Layer 3 of a small transformer language model trained on English Wikipedia (10 layers, counted from 0, width 128).
In attention head 3, each number of a token's query is one row of weights dot the token's vector x. The head spreads its attention over the tokens so far by the softmax of query dot key.

Query weights of the head. A number n stands for (n - 500) times 0.0012.
q0: 351 604 535 501 582 474 525 470 510 421 514 410 627 627 408 384 543 601 563 500 600 415 465 401 555 578 588 518 619 457 438 573 686 531 582 431 387 491 573 517 484 481 435 406 440 511 452 362 516 493 575 559 505 410 493 624 446 442 595 465 424 578 307 310 553 441 558 422 548 473 454 415 527 507 549 570 575 458 415 450 566 505 348 461 404 533 597 490 416 442 520 476 663 460 460 626 551 432 520 388 592 545 511 500 446 580 583 512 477 583 518 376 587 427 337 498 532 581 635 498 593 573 580 517 634 495 422 518
q1: 578 476 552 357 474 558 449 402 558 570 549 583 452 375 571 632 451 561 577 546 378 521 591 712 505 463 440 589 578 487 452 452 367 493 492 462 550 440 439 568 544 477 638 483 552 544 585 622 493 592 425 568 545 487 563 422 484 583 386 597 595 356 490 544 407 524 494 565 444 395 493 491 387 451 400 423 562 530 593 698 459 536 623 461 537 505 456 511 546 622 540 428 408 457 591 331 373 560 582 572 428 494 458 436 556 576 555 485 534 522 408 488 443 625 565 618 318 582 371 542 394 428 516 480 377 595 427 478
q2: 511 530 363 579 405 485 505 661 508 607 592 535 404 571 558 550 577 498 444 476 453 462 425 437 506 500 516 544 408 644 623 484 527 494 548 571 590 419 315 413 428 533 414 496 528 478 481 550 479 440 611 338 523 559 475 504 366 360 573 500 504 489 534 496 448 365 490 590 542 564 583 531 477 621 429 468 412 621 455 471 510 474 542 482 441 489 420 381 437 512 557 509 469 593 481 476 537 498 520 519 478 492 405 575 530 598 507 558 369 400 501 606 467 401 461 553 637 433 414 447 438 601 557 500 608 363 483 450
q3: 295 407 439 619 487 449 605 611 495 503 439 365 555 635 455 423 551 436 326 502 563 349 482 457 441 560 503 391 548 537 479 588 569 466 628 524 449 456 556 345 473 567 328 431 413 423 415 393 512 426 641 344 394 563 353 618 529 419 699 429 475 602 374 455 592 416 497 429 473 678 577 410 545 615 567 532 327 498 459 299 362 460 422 498 433 624 619 339 444 383 386 683 746 532 503 618 628 556 533 391 540 516 510 536 490 510 442 645 317 602 662 503 567 533 261 439 641 490 528 460 370 638 471 517 813 426 539 495
q4: 338 456 569 685 366 420 436 704 357 543 464 343 516 541 429 486 472 483 377 412 633 350 536 314 587 727 565 317 573 557 528 490 573 459 576 571 511 459 582 474 522 533 391 371 582 530 445 419 512 397 468 389 471 513 292 498 585 484 632 452 366 602 429 389 501 502 399 433 411 663 450 512 520 612 494 617 483 499 503 491 484 526 307 527 226 648 485 541 398 295 352 635 751 492 464 453 782 431 529 304 591 474 476 554 367 513 598 549 268 465 550 478 647 488 215 401 513 469 588 435 398 612 473 374 699 339 444 611
q5: 580 505 625 543 512 457 498 318 447 420 592 570 541 435 545 512 410 553 554 528 565 557 532 488 541 554 517 445 490 504 499 408 567 665 446 439 438 529 587 571 599 372 535 494 575 523 550 440 402 475 466 588 551 519 524 451 538 603 476 545 533 447 498 517 463 561 490 593 572 427 475 540 448 466 446 480 591 407 573 531 655 621 473 605 503 409 417 580 569 566 556 447 460 379 452 429 437 530 467 555 496 487 557 473 521 567 489 419 622 525 380 543 420 453 547 452 345 536 577 576 639 411 600 344 341 511 506 539
q6: 448 550 393 400 439 400 689 670 418 473 339 290 555 802 534 320 546 459 373 387 445 366 351 450 480 533 542 392 562 445 600 555 551 526 640 566 457 384 719 403 424 473 319 559 486 463 332 451 514 515 511 432 531 561 486 516 495 586 569 365 306 536 433 284 588 445 549 394 450 649 622 412 422 605 582 573 406 431 471 477 470 488 431 652 353 476 569 361 449 375 548 765 682 666 576 550 776 514 474 330 555 435 427 644 454 567 410 469 262 487 575 436 649 424 269 495 634 362 631 456 532 712 471 512 775 433 619 465
q7: 492 390 634 498 566 548 494 387 515 413 566 432 767 486 456 341 503 563 688 535 523 457 470 500 389 529 563 493 573 470 412 531 573 507 445 573 425 614 481 553 559 534 627 327 482 451 554 426 470 408 518 599 604 436 438 545 495 469 499 405 621 405 495 576 523 560 539 507 452 442 503 443 491 454 609 407 331 528 528 492 547 449 482 507 588 430 475 555 537 418 550 414 433 461 471 388 456 392 451 446 365 590 414 492 581 531 480 485 592 486 480 553 419 520 479 497 483 648 422 605 607 485 574 571 390 523 466 437
q8: 398 473 484 466 352 427 712 460 181 430 635 143 800 860 454 349 668 352 563 600 757 244 360 496 402 724 614 202 520 477 500 617 488 587 682 630 308 538 704 420 452 553 460 298 603 565 352 300 677 398 714 398 611 388 235 723 401 377 557 334 522 400 524 441 620 413 432 289 162 524 634 207 531 885 647 563 363 743 514 431 457 378 490 423 346 468 474 734 396 266 466 726 843 699 336 468 783 255 327 263 395 384 434 740 603 602 314 622 350 367 673 374 480 409 345 296 611 517 650 572 474 836 537 418 913 423 479 271
q9: 507 476 480 483 462 484 575 401 405 501 519 447 598 499 498 477 523 529 590 551 574 471 467 509 455 558 550 339 546 485 473 627 518 453 439 475 435 507 558 521 514 469 498 444 529 444 509 458 540 507 540 628 504 439 430 552 503 492 492 425 550 476 533 510 553 483 575 465 372 466 522 426 474 574 528 472 477 554 487 585 538 489 536 499 453 368 524 563 511 409 428 544 577 452 423 521 522 374 419 487 386 514 474 504 578 528 422 461 576 445 533 418 408 464 471 449 486 527 511 576 527 542 510 526 413 492 428 427
q10: 510 455 482 545 546 487 478 492 524 393 589 427 467 607 518 370 596 604 633 598 481 612 484 425 622 590 385 608 545 696 437 388 550 601 527 575 495 455 391 660 426 403 515 569 576 390 465 470 619 468 535 400 558 504 595 593 420 528 575 695 569 435 478 550 675 516 490 424 605 404 505 648 566 385 480 735 511 558 462 361 556 433 515 571 644 470 482 471 464 450 488 356 368 408 294 307 529 451 318 484 386 401 453 436 510 697 462 385 354 616 543 479 514 383 935 507 473 352 565 629 704 630 466 418 468 551 494 395
q11: 551 485 634 485 559 421 509 450 675 402 400 774 345 377 572 403 500 534 428 588 404 545 574 635 484 339 533 463 482 648 515 449 514 574 332 494 446 387 505 324 555 505 477 534 451 528 540 617 505 545 543 393 408 526 451 480 337 590 556 603 337 480 467 442 431 387 634 626 611 331 549 636 615 453 493 479 561 450 377 446 773 595 673 375 448 412 332 546 367 561 568 514 670 421 478 600 485 504 437 453 373 283 555 499 422 582 480 459 691 368 455 557 504 363 445 556 206 452 581 601 433 400 504 524 491 532 631 496
q12: 362 437 499 263 535 646 548 453 406 553 605 385 525 452 433 468 461 549 550 563 504 536 513 539 325 425 454 438 323 563 334 500 480 505 311 420 408 472 548 374 543 462 446 230 506 441 606 517 416 437 588 369 441 483 669 517 555 204 420 503 617 499 464 543 468 499 551 538 551 462 624 368 574 522 466 552 519 583 502 426 548 436 599 463 551 313 434 490 673 538 566 584 365 526 543 408 400 509 480 670 345 508 554 492 650 619 511 419 473 412 458 524 459 608 565 470 618 509 692 513 514 716 466 523 459 519 568 439
q13: 451 740 241 502 362 557 563 512 594 451 392 565 277 340 466 553 567 527 578 632 387 459 430 506 726 556 537 621 486 476 501 518 678 627 475 440 582 394 451 484 524 499 663 474 593 609 370 595 631 335 508 564 432 587 588 556 425 549 563 461 434 473 530 455 730 600 327 625 529 426 526 638 550 466 454 346 381 475 455 492 593 511 271 768 537 631 454 502 371 440 588 414 512 547 641 328 545 501 601 607 490 334 362 519 410 267 606 488 437 511 481 575 579 588 335 687 586 463 335 544 484 359 621 546 441 554 423 529
q14: 460 408 476 378 562 730 456 667 517 423 471 432 650 627 422 511 492 290 488 442 542 596 592 708 516 810 502 618 415 511 506 480 445 440 358 529 424 574 508 518 538 493 568 291 410 420 473 442 467 438 274 261 310 353 442 484 721 258 429 577 545 482 473 579 466 621 333 549 420 580 522 553 489 562 644 649 559 640 458 424 477 300 578 660 488 469 325 359 528 544 582 429 346 632 497 16 431 483 452 438 452 758 597 570 443 630 527 559 445 494 294 590 595 586 579 480 489 592 474 579 528 669 485 439 521 491 724 726
q15: 466 444 466 589 532 470 522 531 622 521 558 289 395 625 438 555 505 536 546 473 444 569 419 464 281 545 625 339 388 595 294 342 615 613 522 446 466 503 618 492 562 439 607 351 351 410 568 476 452 379 619 580 540 402 484 546 424 641 580 402 586 522 204 486 508 639 459 628 662 152 534 582 606 540 502 463 496 515 524 333 322 373 368 457 522 399 521 377 569 585 445 483 554 456 461 460 571 532 720 373 389 484 594 663 464 410 524 561 530 486 505 526 643 465 230 596 495 549 499 315 573 602 483 414 500 435 538 616
q16: 335 555 407 330 496 480 698 558 499 533 510 505 341 334 497 622 645 425 288 544 518 511 611 510 515 561 647 427 581 675 437 667 594 597 395 561 500 517 445 449 554 541 475 373 541 490 449 515 386 600 447 519 586 624 536 548 517 611 466 352 519 585 347 587 377 470 534 553 543 555 639 640 402 508 474 380 674 442 549 651 503 567 523 598 367 491 379 500 448 405 458 442 438 432 366 491 594 439 513 527 553 299 456 510 510 536 539 498 413 561 543 692 460 599 404 476 422 515 480 555 491 594 485 423 550 424 499 511
q17: 487 554 578 473 683 439 509 517 559 526 483 511 430 380 470 526 534 358 469 404 367 544 359 375 628 286 518 599 529 470 660 556 542 524 474 602 576 497 521 621 600 475 492 601 551 534 420 541 421 555 491 518 411 525 629 477 563 534 485 459 562 510 425 529 402 459 505 512 519 405 399 514 387 492 413 461 438 462 527 517 470 481 471 368 415 559 475 469 636 580 366 519 425 452 470 779 455 718 673 464 596 506 583 613 439 640 580 470 411 552 331 581 413 397 617 313 612 333 582 518 549 682 582 602 456 524 559 465
q18: 242 447 417 416 617 522 496 553 447 757 443 377 504 475 485 435 639 586 560 562 578 490 368 359 633 329 441 483 569 332 518 526 558 411 332 501 543 481 435 496 552 485 462 366 519 606 461 587 586 516 529 598 500 492 570 479 507 361 453 578 646 410 512 560 656 481 439 521 597 476 530 345 460 550 449 528 519 528 543 559 460 272 630 328 551 504 556 506 544 496 385 485 343 336 437 615 533 595 417 495 538 648 724 411 485 620 389 564 450 577 568 370 431 547 615 535 575 652 521 495 474 402 482 628 424 354 458 561
q19: 353 500 427 711 411 588 495 220 582 606 364 482 493 654 461 628 510 436 510 369 504 551 547 479 424 452 614 556 448 444 500 245 469 472 454 505 349 356 552 632 669 625 571 641 481 472 470 400 552 583 558 524 512 415 449 369 414 530 672 689 693 461 440 636 503 507 462 582 377 362 493 575 553 474 413 674 555 532 301 433 439 584 342 583 559 592 384 475 625 468 479 489 504 217 385 347 566 583 467 368 373 355 585 461 464 548 487 464 459 588 558 614 524 449 597 534 382 418 397 557 562 513 395 725 498 589 575 527
q20: 352 306 377 384 620 644 522 449 416 500 740 495 641 620 456 507 457 401 359 496 612 485 513 663 359 443 561 400 515 563 279 559 623 492 463 499 433 594 430 622 322 664 386 412 469 546 476 415 479 588 557 526 513 552 429 650 484 541 542 278 433 389 577 537 430 407 534 559 514 536 532 434 550 436 388 453 343 603 627 345 324 568 424 560 525 564 622 471 567 738 565 548 494 554 291 634 328 457 504 497 494 467 384 599 679 293 430 473 464 673 583 600 487 564 313 477 796 560 469 566 470 487 309 552 492 227 418 461
q21: 507 632 620 624 626 498 492 599 440 460 325 608 469 414 687 401 407 524 712 501 505 521 432 429 324 261 406 425 422 551 590 488 687 546 322 574 540 460 351 467 535 388 481 537 434 439 547 541 570 412 488 469 353 402 416 547 559 434 610 645 554 468 604 314 426 559 501 612 447 451 446 520 409 588 568 514 472 502 438 650 585 499 524 367 490 509 365 554 523 482 514 627 413 431 555 483 504 632 390 697 366 600 693 604 434 574 509 548 453 480 592 285 452 388 488 467 378 274 532 494 598 609 548 629 403 608 564 372
q22: 424 549 386 377 464 628 607 479 470 342 628 470 487 629 575 456 502 524 453 419 545 421 526 496 507 300 559 550 654 422 554 501 528 655 376 382 527 408 544 525 445 352 469 469 494 489 487 437 501 486 523 588 464 508 578 570 522 589 721 566 513 409 533 364 569 485 428 504 411 542 473 472 363 467 478 492 564 505 447 537 536 388 456 516 417 414 401 359 429 448 459 411 606 481 491 603 544 450 490 577 616 523 409 550 429 624 514 525 646 513 365 559 559 460 486 595 718 452 554 539 640 524 587 326 492 704 514 709
q23: 577 442 489 632 466 632 448 476 515 433 491 632 765 419 566 420 485 531 378 372 534 390 413 372 407 457 417 497 600 471 682 592 493 612 356 407 589 461 433 596 570 524 466 488 663 543 615 463 674 329 425 384 507 504 493 452 576 687 703 342 550 428 659 392 321 664 797 596 589 640 567 516 482 436 372 578 383 568 285 499 628 486 525 442 525 767 341 407 499 378 748 590 409 492 801 614 453 442 572 514 480 534 512 485 633 615 480 533 576 291 590 458 457 507 560 398 421 438 376 505 893 419 508 696 369 337 439 480
q24: 580 477 469 547 586 581 492 531 615 619 296 483 476 514 549 404 554 608 458 458 392 453 465 553 336 412 403 569 514 328 457 268 355 211 344 508 415 563 541 443 556 518 419 585 407 423 670 649 576 552 367 648 655 545 343 619 652 588 312 477 537 482 344 478 533 359 395 469 352 261 577 561 376 434 577 437 436 436 601 384 520 638 645 497 627 507 508 829 639 578 477 374 578 484 708 651 451 570 291 502 470 555 522 361 495 427 478 561 389 582 579 399 680 431 483 571 710 385 675 551 403 428 256 777 528 667 403 429
q25: 519 447 503 423 459 504 516 581 432 676 395 774 435 324 505 590 562 260 379 426 530 500 582 706 557 440 492 512 315 608 562 469 461 178 535 506 612 562 529 526 548 503 447 335 477 636 333 496 283 555 444 459 388 498 537 471 607 369 525 415 524 320 552 592 281 574 631 412 340 522 334 551 483 564 368 372 417 632 730 519 474 422 540 388 494 368 486 457 417 562 586 567 435 584 630 443 440 719 465 520 390 636 353 504 566 412 533 506 659 437 426 498 469 663 464 431 438 488 383 525 527 499 448 770 427 354 661 451
q26: 696 377 502 615 160 582 470 531 363 603 547 479 414 575 454 505 450 517 432 507 470 530 564 509 533 521 541 368 561 626 608 382 616 303 497 347 351 572 475 563 450 536 487 441 389 488 488 620 550 395 403 486 514 535 496 488 369 546 526 440 389 398 513 513 405 566 365 533 620 422 518 452 646 502 549 532 499 453 427 458 411 342 642 531 607 634 479 432 448 571 263 501 545 590 379 508 574 662 471 406 546 567 670 303 580 663 633 483 441 655 410 668 471 432 322 523 473 526 538 741 521 449 406 690 527 627 644 577
q27: 352 447 493 281 468 568 534 352 351 459 400 516 417 567 539 535 432 424 433 635 549 666 371 576 537 516 533 663 548 560 376 718 503 476 583 419 573 411 480 564 501 493 568 663 492 668 509 471 536 548 483 529 441 631 407 487 496 366 388 371 620 413 283 526 670 405 324 442 441 238 438 481 619 619 563 236 378 537 444 370 418 413 482 620 558 811 598 746 466 421 574 629 492 695 458 503 413 631 525 441 493 490 580 414 451 447 498 568 648 546 540 440 357 559 430 520 615 444 641 506 369 493 418 499 424 516 334 455
q28: 525 467 529 397 427 472 639 546 549 453 462 428 315 503 420 525 595 530 497 646 532 621 395 510 514 395 504 341 526 477 503 543 468 366 395 632 381 484 476 517 506 418 430 461 369 343 347 547 530 670 436 556 683 607 792 503 489 480 346 632 495 536 477 645 321 674 357 629 522 465 451 407 560 533 510 612 632 507 324 462 585 511 639 265 521 494 627 219 598 468 229 538 648 404 353 477 720 704 494 372 629 363 634 314 458 497 635 618 387 428 564 369 509 499 492 459 295 393 385 487 363 496 661 232 666 355 501 529
q29: 515 625 571 511 568 494 701 293 408 586 498 523 522 651 547 418 550 551 514 640 614 525 392 441 483 616 437 649 589 379 396 465 429 489 280 537 430 332 461 620 365 554 351 586 549 571 520 497 574 608 560 484 640 505 500 567 334 357 450 576 482 390 662 493 631 608 497 499 459 435 558 385 642 321 563 671 496 397 492 447 475 428 446 485 492 290 614 439 629 581 564 543 474 582 312 576 447 390 457 632 356 554 510 631 710 492 345 481 535 422 649 486 477 492 629 457 638 500 557 399 701 528 571 445 487 489 549 415
q30: 386 604 282 447 635 541 507 542 650 558 631 608 610 492 666 633 430 578 493 551 466 405 524 492 279 666 592 569 559 429 473 426 276 450 439 474 390 552 461 508 412 631 521 417 548 668 429 536 423 604 524 572 468 609 495 484 529 470 262 567 561 526 764 433 503 365 622 492 574 561 519 371 368 423 453 546 507 415 634 293 510 347 429 363 526 551 510 346 627 663 613 337 494 416 481 580 289 461 501 616 403 492 547 422 650 485 743 477 452 433 514 641 442 684 383 611 606 572 448 461 344 302 201 514 458 528 533 357
q31: 537 753 463 232 602 502 489 504 366 531 613 634 496 661 486 624 411 353 616 408 580 545 667 498 409 603 555 685 411 580 472 458 614 446 516 460 491 515 567 521 493 392 499 373 515 593 501 520 389 508 524 391 512 417 629 325 609 340 528 481 532 559 524 449 268 401 521 476 502 653 344 439 355 540 498 509 568 595 559 782 566 596 397 547 469 337 511 439 597 467 609 556 395 436 489 536 445 422 517 487 619 565 611 556 463 452 513 641 520 412 639 494 591 404 413 371 391 564 429 423 358 386 623 423 595 336 568 558

Each question shows a short text with each token's key, already scaled and adjusted for position as the last token sees it. A number n stands for (n - 500) times 0.0047.

Then comes the last token's vector x. A number n stands for (n - 500) times 0.0087.

0 "graph": 331 501 445 563 581 596 544 640 487 767 509 532 472 442 501 542 418 507 428 475 472 523 512 515 467 519 522 547 513 466 460 498
1 "s ": 480 485 464 527 484 528 492 563 449 614 577 505 510 531 480 462 475 505 530 485 506 469 454 505 514 504 495 469 492 502 512 455
2 "in ": 498 497 479 510 490 535 482 556 449 573 584 484 511 494 483 480 492 534 531 495 472 517 493 512 502 501 511 501 483 516 489 456
3 "his ": 529 482 448 486 515 549 467 577 448 631 615 461 537 470 486 500 445 505 515 496 455 494 491 521 506 520 485 491 439 559 490 470
4 "d": 669 688 384 386 475 676 523 718 474 927 644 460 511 538 514 541 459 570 533 486 522 565 538 499 566 468 547 557 541 514 443 469
5 "ar": 389 718 405 406 509 640 485 718 472 924 536 455 461 531 479 507 442 568 505 569 526 548 525 573 558 446 449 440 475 479 438 467
6 "k": 303 539 438 379 475 633 503 658 480 861 522 471 481 548 467 505 541 521 471 481 518 569 507 463 494 467 539 464 528 540 519 509
x: 366 612 618 460 539 364 359 460 537 343 506 547 420 466 588 508 387 756 445 542 492 548 545 499 433 569 238 567 455 565 474 654 512 454 395 386 494 414 466 702 509 634 487 483 510 550 464 565 423 535 358 453 528 659 293 545 542 362 534 677 283 755 513 516 640 530 512 704 703 469 688 427 627 379 342 533 516 258 476 647 427 480 535 384 626 645 297 303 574 451 630 502 502 429 582 444 471 527 687 565 621 486 497 488 415 371 498 527 310 487 419 538 466 411 478 342 553 536 525 453 499 541 619 512 520 447 494 565
Which token does the last token look at most, and with what share of its attention? 2 "in ", with about 50%

0 "ever": 367 493 441 587 601 597 499 674 480 797 533 436 485 524 478 514 478 551 528 534 471 487 514 520 476 520 503 474 439 554 556 487
1 "al ": 476 479 467 537 505 533 485 610 455 645 579 460 516 511 480 482 451 534 537 537 493 535 480 493 540 461 477 487 496 495 549 483
2 "c": 618 279 325 469 547 684 537 703 481 916 526 463 488 538 454 457 414 520 480 452 410 538 488 469 518 474 418 470 503 489 511 446
3 "oll": 724 468 347 508 540 678 501 691 466 909 504 516 446 499 455 458 455 554 528 520 477 577 512 604 457 566 505 427 492 520 487 466
4 "ec": 639 706 367 437 513 658 525 740 467 914 490 440 455 576 466 462 396 596 519 453 407 521 570 471 491 476 513 407 513 462 530 460
5 "tion": 431 666 385 461 517 622 511 647 466 812 611 466 429 559 424 506 467 561 454 471 491 514 411 504 546 473 533 501 505 532 505 445
6 "s": 302 541 457 373 471 633 519 702 456 859 529 466 457 557 422 449 478 517 432 490 507 479 518 588 515 528 533 429 490 551 479 442
x: 410 474 422 475 532 598 431 632 721 393 499 402 345 476 356 516 354 678 502 519 532 796 425 443 444 478 401 573 585 421 470 501 371 621 501 422 445 449 418 575 563 566 438 583 469 392 606 648 616 469 503 410 473 580 474 430 629 393 557 436 287 640 561 448 311 751 570 569 710 349 579 575 579 443 383 476 662 453 455 508 526 580 506 389 606 526 450 475 441 544 383 519 478 433 702 463 468 643 447 443 597 601 520 496 496 334 626 631 382 575 448 489 641 519 624 518 424 482 504 498 376 578 413 438 481 535 579 320
Which token does the last token look at most, and with what share of its attention? 1 "al ", with about 70%

0 "'": 394 489 451 566 546 550 503 610 472 711 646 478 463 573 475 502 451 467 499 507 469 522 506 487 529 486 494 493 527 587 489 430
1 "s ": 478 520 462 526 485 524 472 568 449 598 621 467 533 525 468 504 484 514 521 495 485 499 473 507 506 468 482 507 466 564 501 466
2 "pl": 587 291 319 493 532 714 514 670 487 954 559 497 461 520 477 461 444 542 514 468 469 456 525 515 486 518 503 528 509 498 475 521
3 "an": 712 521 353 515 526 639 513 707 483 868 565 419 454 548 524 519 472 561 510 549 507 535 573 469 465 499 509 439 538 542 513 401
4 "ts ": 539 503 422 488 495 555 476 623 455 648 580 491 499 509 494 458 482 496 482 489 448 490 481 511 498 474 518 471 473 504 503 457
5 "are ": 498 526 446 470 519 543 472 569 459 638 556 495 492 521 522 469 458 511 514 524 435 513 493 533 522 528 455 470 500 498 498 465
6 "leg": 278 530 420 399 489 691 503 682 456 920 552 483 463 465 452 511 467 563 478 540 521 433 556 494 533 458 526 503 534 534 522 457
x: 545 391 646 486 580 487 435 547 521 583 417 567 451 431 336 616 487 678 507 635 564 913 476 545 554 549 507 515 446 425 523 423 628 279 459 274 586 310 380 387 483 673 418 533 428 432 607 474 585 468 392 514 648 636 669 287 654 281 392 484 458 697 428 520 570 279 280 479 726 458 434 603 502 429 481 493 603 435 260 370 432 522 517 455 678 523 471 492 444 656 380 589 492 500 658 499 510 510 508 468 750 636 470 378 564 446 573 318 441 661 503 572 482 481 388 506 415 645 480 400 440 331 637 583 490 587 566 489
Which token does the last token look at most? 1 "s "

0 "tic": 346 458 472 602 583 589 550 658 486 782 512 482 430 548 489 522 474 535 478 483 482 484 476 484 573 419 506 489 565 542 529 448
1 "ally ": 471 514 451 544 482 533 482 555 464 615 563 480 509 537 460 485 437 523 541 559 446 489 499 519 510 483 468 506 508 535 519 488
2 "ex": 614 277 324 539 580 710 502 633 487 933 587 482 411 481 440 409 422 553 517 531 426 528 557 486 499 491 535 433 508 466 471 425
3 "pres": 683 512 377 510 487 591 532 680 471 869 545 494 399 560 438 516 486 509 489 496 494 427 540 461 481 484 484 472 485 542 466 477
4 "s": 622 692 405 413 501 632 541 700 481 881 503 453 458 558 420 464 507 506 420 484 556 477 538 560 546 544 544 396 482 530 480 455
5 "ed ": 515 518 468 481 493 564 481 573 448 586 596 475 527 504 464 487 478 523 514 521 497 481 488 489 518 484 496 478 470 522 499 481
6 "in ": 510 500 475 481 483 557 466 558 451 581 582 478 518 480 477 498 474 534 517 507 459 501 497 503 512 481 490 497 497 510 497 439
x: 562 451 476 546 485 586 484 514 514 538 471 568 336 455 507 545 535 487 483 489 351 771 546 558 487 569 420 568 385 477 579 396 550 435 493 429 614 446 456 549 595 497 525 504 524 500 494 537 483 539 465 510 578 531 524 454 503 448 481 517 478 431 566 567 431 498 474 665 562 389 456 604 426 462 466 490 522 496 563 464 511 558 547 414 562 527 601 482 569 586 520 582 383 567 505 446 489 522 477 459 536 521 556 509 480 491 546 539 535 438 410 497 625 516 586 545 472 438 564 544 500 441 525 438 229 458 478 509
Which token does the last token look at most, and with what share of its attention? 6 "in ", with about 50%

0 "| ": 433 495 469 510 486 567 515 555 439 654 588 460 474 551 474 517 456 532 499 500 482 465 525 472 531 516 498 502 468 511 456 473
1 "F": 363 282 354 529 541 662 529 718 477 933 597 475 481 524 486 514 445 532 530 467 454 540 502 476 451 541 547 534 475 527 480 429
2 "el": 625 291 360 562 503 636 575 703 467 911 553 449 510 559 478 497 488 533 517 609 477 642 594 540 489 517 488 454 515 571 469 495
3 "ip": 728 511 374 484 583 637 491 741 475 898 581 439 469 443 487 500 496 539 489 500 444 534 446 581 496 520 515 469 532 547 480 508
4 "e ": 577 583 403 486 474 536 520 663 440 699 600 424 479 534 522 467 467 509 500 484 494 531 491 512 498 514 533 474 491 499 504 488
5 "C": 395 759 411 358 488 682 508 731 473 941 548 435 455 551 469 465 404 475 516 502 475 566 479 443 501 466 461 496 488 503 521 458
6 "az": 267 555 422 381 523 670 458 745 460 926 540 416 495 454 487 516 436 504 493 543 479 462 546 447 430 482 547 517 578 510 483 467
x: 521 524 445 374 513 574 443 528 572 542 388 659 342 707 621 584 531 434 447 576 455 686 398 482 558 486 383 535 687 574 518 358 802 401 452 398 580 441 348 468 506 544 552 405 394 489 630 406 547 567 438 421 510 545 339 417 641 418 494 453 368 700 619 526 532 397 464 617 824 485 549 773 500 267 658 373 504 468 373 414 263 484 511 564 734 535 482 563 596 671 556 463 501 463 555 453 411 456 459 561 472 590 544 367 333 526 424 278 246 705 468 455 511 446 460 520 663 453 505 470 501 500 450 548 563 500 398 589
Which token does the last token look at most, and with what share of its attention? 0 "| ", with about 90%

0 "a ": 495 508 487 504 489 528 493 522 447 562 621 468 510 507 496 477 464 521 500 525 492 485 483 495 504 522 522 517 476 518 485 477
1 "s": 392 313 350 558 537 660 541 680 471 875 563 461 430 545 436 436 482 519 454 471 519 469 513 577 527 544 518 466 460 542 490 420
2 "ol": 618 293 364 572 522 661 524 682 486 934 522 513 496 489 482 459 486 550 571 545 485 566 528 593 556 494 525 473 516 499 538 500
3 "it": 698 520 424 466 601 643 496 677 488 830 570 411 425 480 532 495 531 533 515 502 443 479 517 530 505 525 550 501 534 491 504 554
4 "ary ": 571 548 407 505 497 554 482 617 450 708 591 483 503 505 471 491 446 485 509 520 510 544 504 509 540 498 483 506 486 457 489 497
5 "man ": 497 578 397 475 476 583 491 600 450 692 568 479 436 500 496 466 444 497 491 492 523 502 539 531 496 474 549 490 473 489 517 463
6 "who ": 476 518 442 451 475 560 473 583 455 645 610 502 468 517 524 488 441 509 509 543 479 508 542 519 513 512 526 479 469 558 511 427
x: 477 414 499 586 644 531 452 523 400 549 517 437 345 531 556 684 386 405 532 524 501 732 588 492 457 448 431 489 565 586 463 490 371 471 376 426 527 514 496 481 455 546 596 644 486 455 529 499 419 399 331 439 429 564 537 431 533 601 437 406 648 710 475 489 479 397 529 543 505 511 505 576 642 430 257 530 541 658 609 530 448 490 474 471 536 411 440 450 456 477 526 482 440 467 484 525 463 517 524 487 537 552 537 457 438 467 784 440 467 625 549 474 679 565 548 594 509 532 574 539 389 365 501 544 307 462 466 531
Which token does the last token look at most, and with what share of its attention? 0 "a ", with about 40%

0 "ib": 338 487 457 558 595 603 512 667 489 803 535 490 528 491 463 527 472 525 474 493 432 503 555 511 530 519 493 547 499 471 493 522
1 "r": 400 317 374 570 544 640 534 673 509 879 574 493 454 515 460 471 528 439 494 505 446 598 566 565 577 540 478 500 497 512 429 473
2 "il ": 509 437 453 521 482 540 492 600 454 656 591 469 484 498 481 446 464 535 516 520 509 525 541 512 503 476 512 496 457 498 508 510
3 "Di": 756 467 354 438 539 669 521 716 483 929 652 477 456 451 565 417 489 494 529 476 375 538 548 501 513 474 514 479 504 465 422 489
4 "op ": 575 568 391 508 492 558 494 674 454 711 578 490 463 517 528 520 465 507 464 467 512 539 501 509 520 515 560 493 518 493 506 441
5 "M": 418 718 429 374 449 666 487 672 480 878 625 484 447 522 425 501 450 515 506 496 519 531 499 484 440 463 528 481 509 498 501 468
6 "am": 263 537 447 387 468 653 498 721 460 923 606 484 431 507 469 506 435 516 517 509 482 508 555 540 429 505 510 493 568 489 473 493
x: 506 593 622 510 480 648 316 488 493 548 364 528 439 437 498 609 413 522 362 562 586 789 525 490 542 627 501 517 534 469 724 494 481 402 438 438 709 418 485 576 570 544 568 530 460 532 680 455 201 563 276 334 492 574 479 533 548 451 575 501 350 611 568 425 568 424 489 470 683 367 577 700 462 248 396 490 596 539 339 338 336 725 470 327 635 411 485 507 655 506 754 343 524 353 486 404 544 477 559 492 639 551 455 447 472 465 437 450 268 623 576 459 642 513 524 536 580 516 434 378 441 596 393 389 549 547 374 644
Which token does the last token look at most? 2 "il "

0 "ar": 293 460 436 595 572 597 519 682 500 858 500 441 454 517 482 531 475 540 480 565 542 568 532 544 542 466 466 417 473 474 467 460
1 "ot": 416 302 424 587 579 569 546 688 487 832 434 369 446 537 510 490 482 556 501 497 512 458 464 482 478 499 562 426 515 490 565 463
2 "a ": 499 467 468 501 449 517 513 558 445 579 607 463 515 517 506 461 462 509 491 493 509 518 511 518 509 482 529 492 485 515 486 493
3 "| ": 589 487 452 487 470 570 507 562 450 658 579 448 474 550 494 509 448 533 493 503 475 486 517 481 533 496 512 493 476 505 460 471
4 "Br": 663 697 354 408 494 663 499 740 480 925 546 525 476 496 443 424 503 440 507 571 519 525 511 498 448 453 547 524 429 487 480 469
5 "un": 412 619 378 467 503 612 493 696 454 836 602 463 398 506 542 518 500 512 508 512 466 527 557 448 530 554 513 482 440 561 515 424
6 "o ": 408 536 446 427 471 530 488 673 439 711 611 465 489 524 473 489 488 534 466 497 512 522 514 516 491 475 539 474 508 502 490 485
x: 475 609 511 433 387 590 461 435 475 504 529 519 489 452 512 550 400 581 544 605 641 527 510 507 538 495 491 521 577 614 392 496 569 577 420 344 773 484 478 436 547 595 491 471 438 536 520 492 500 759 384 437 389 469 569 538 585 537 434 492 487 503 509 515 402 625 492 571 394 447 427 626 502 449 375 458 553 483 481 566 334 552 416 556 607 558 472 533 533 587 478 388 457 520 566 479 375 509 469 549 594 494 559 459 427 522 707 418 525 554 523 471 554 523 538 518 526 557 517 473 488 516 497 444 260 546 397 517
Which token does the last token look at most, and with what share of its attention? 4 "Br", with about 40%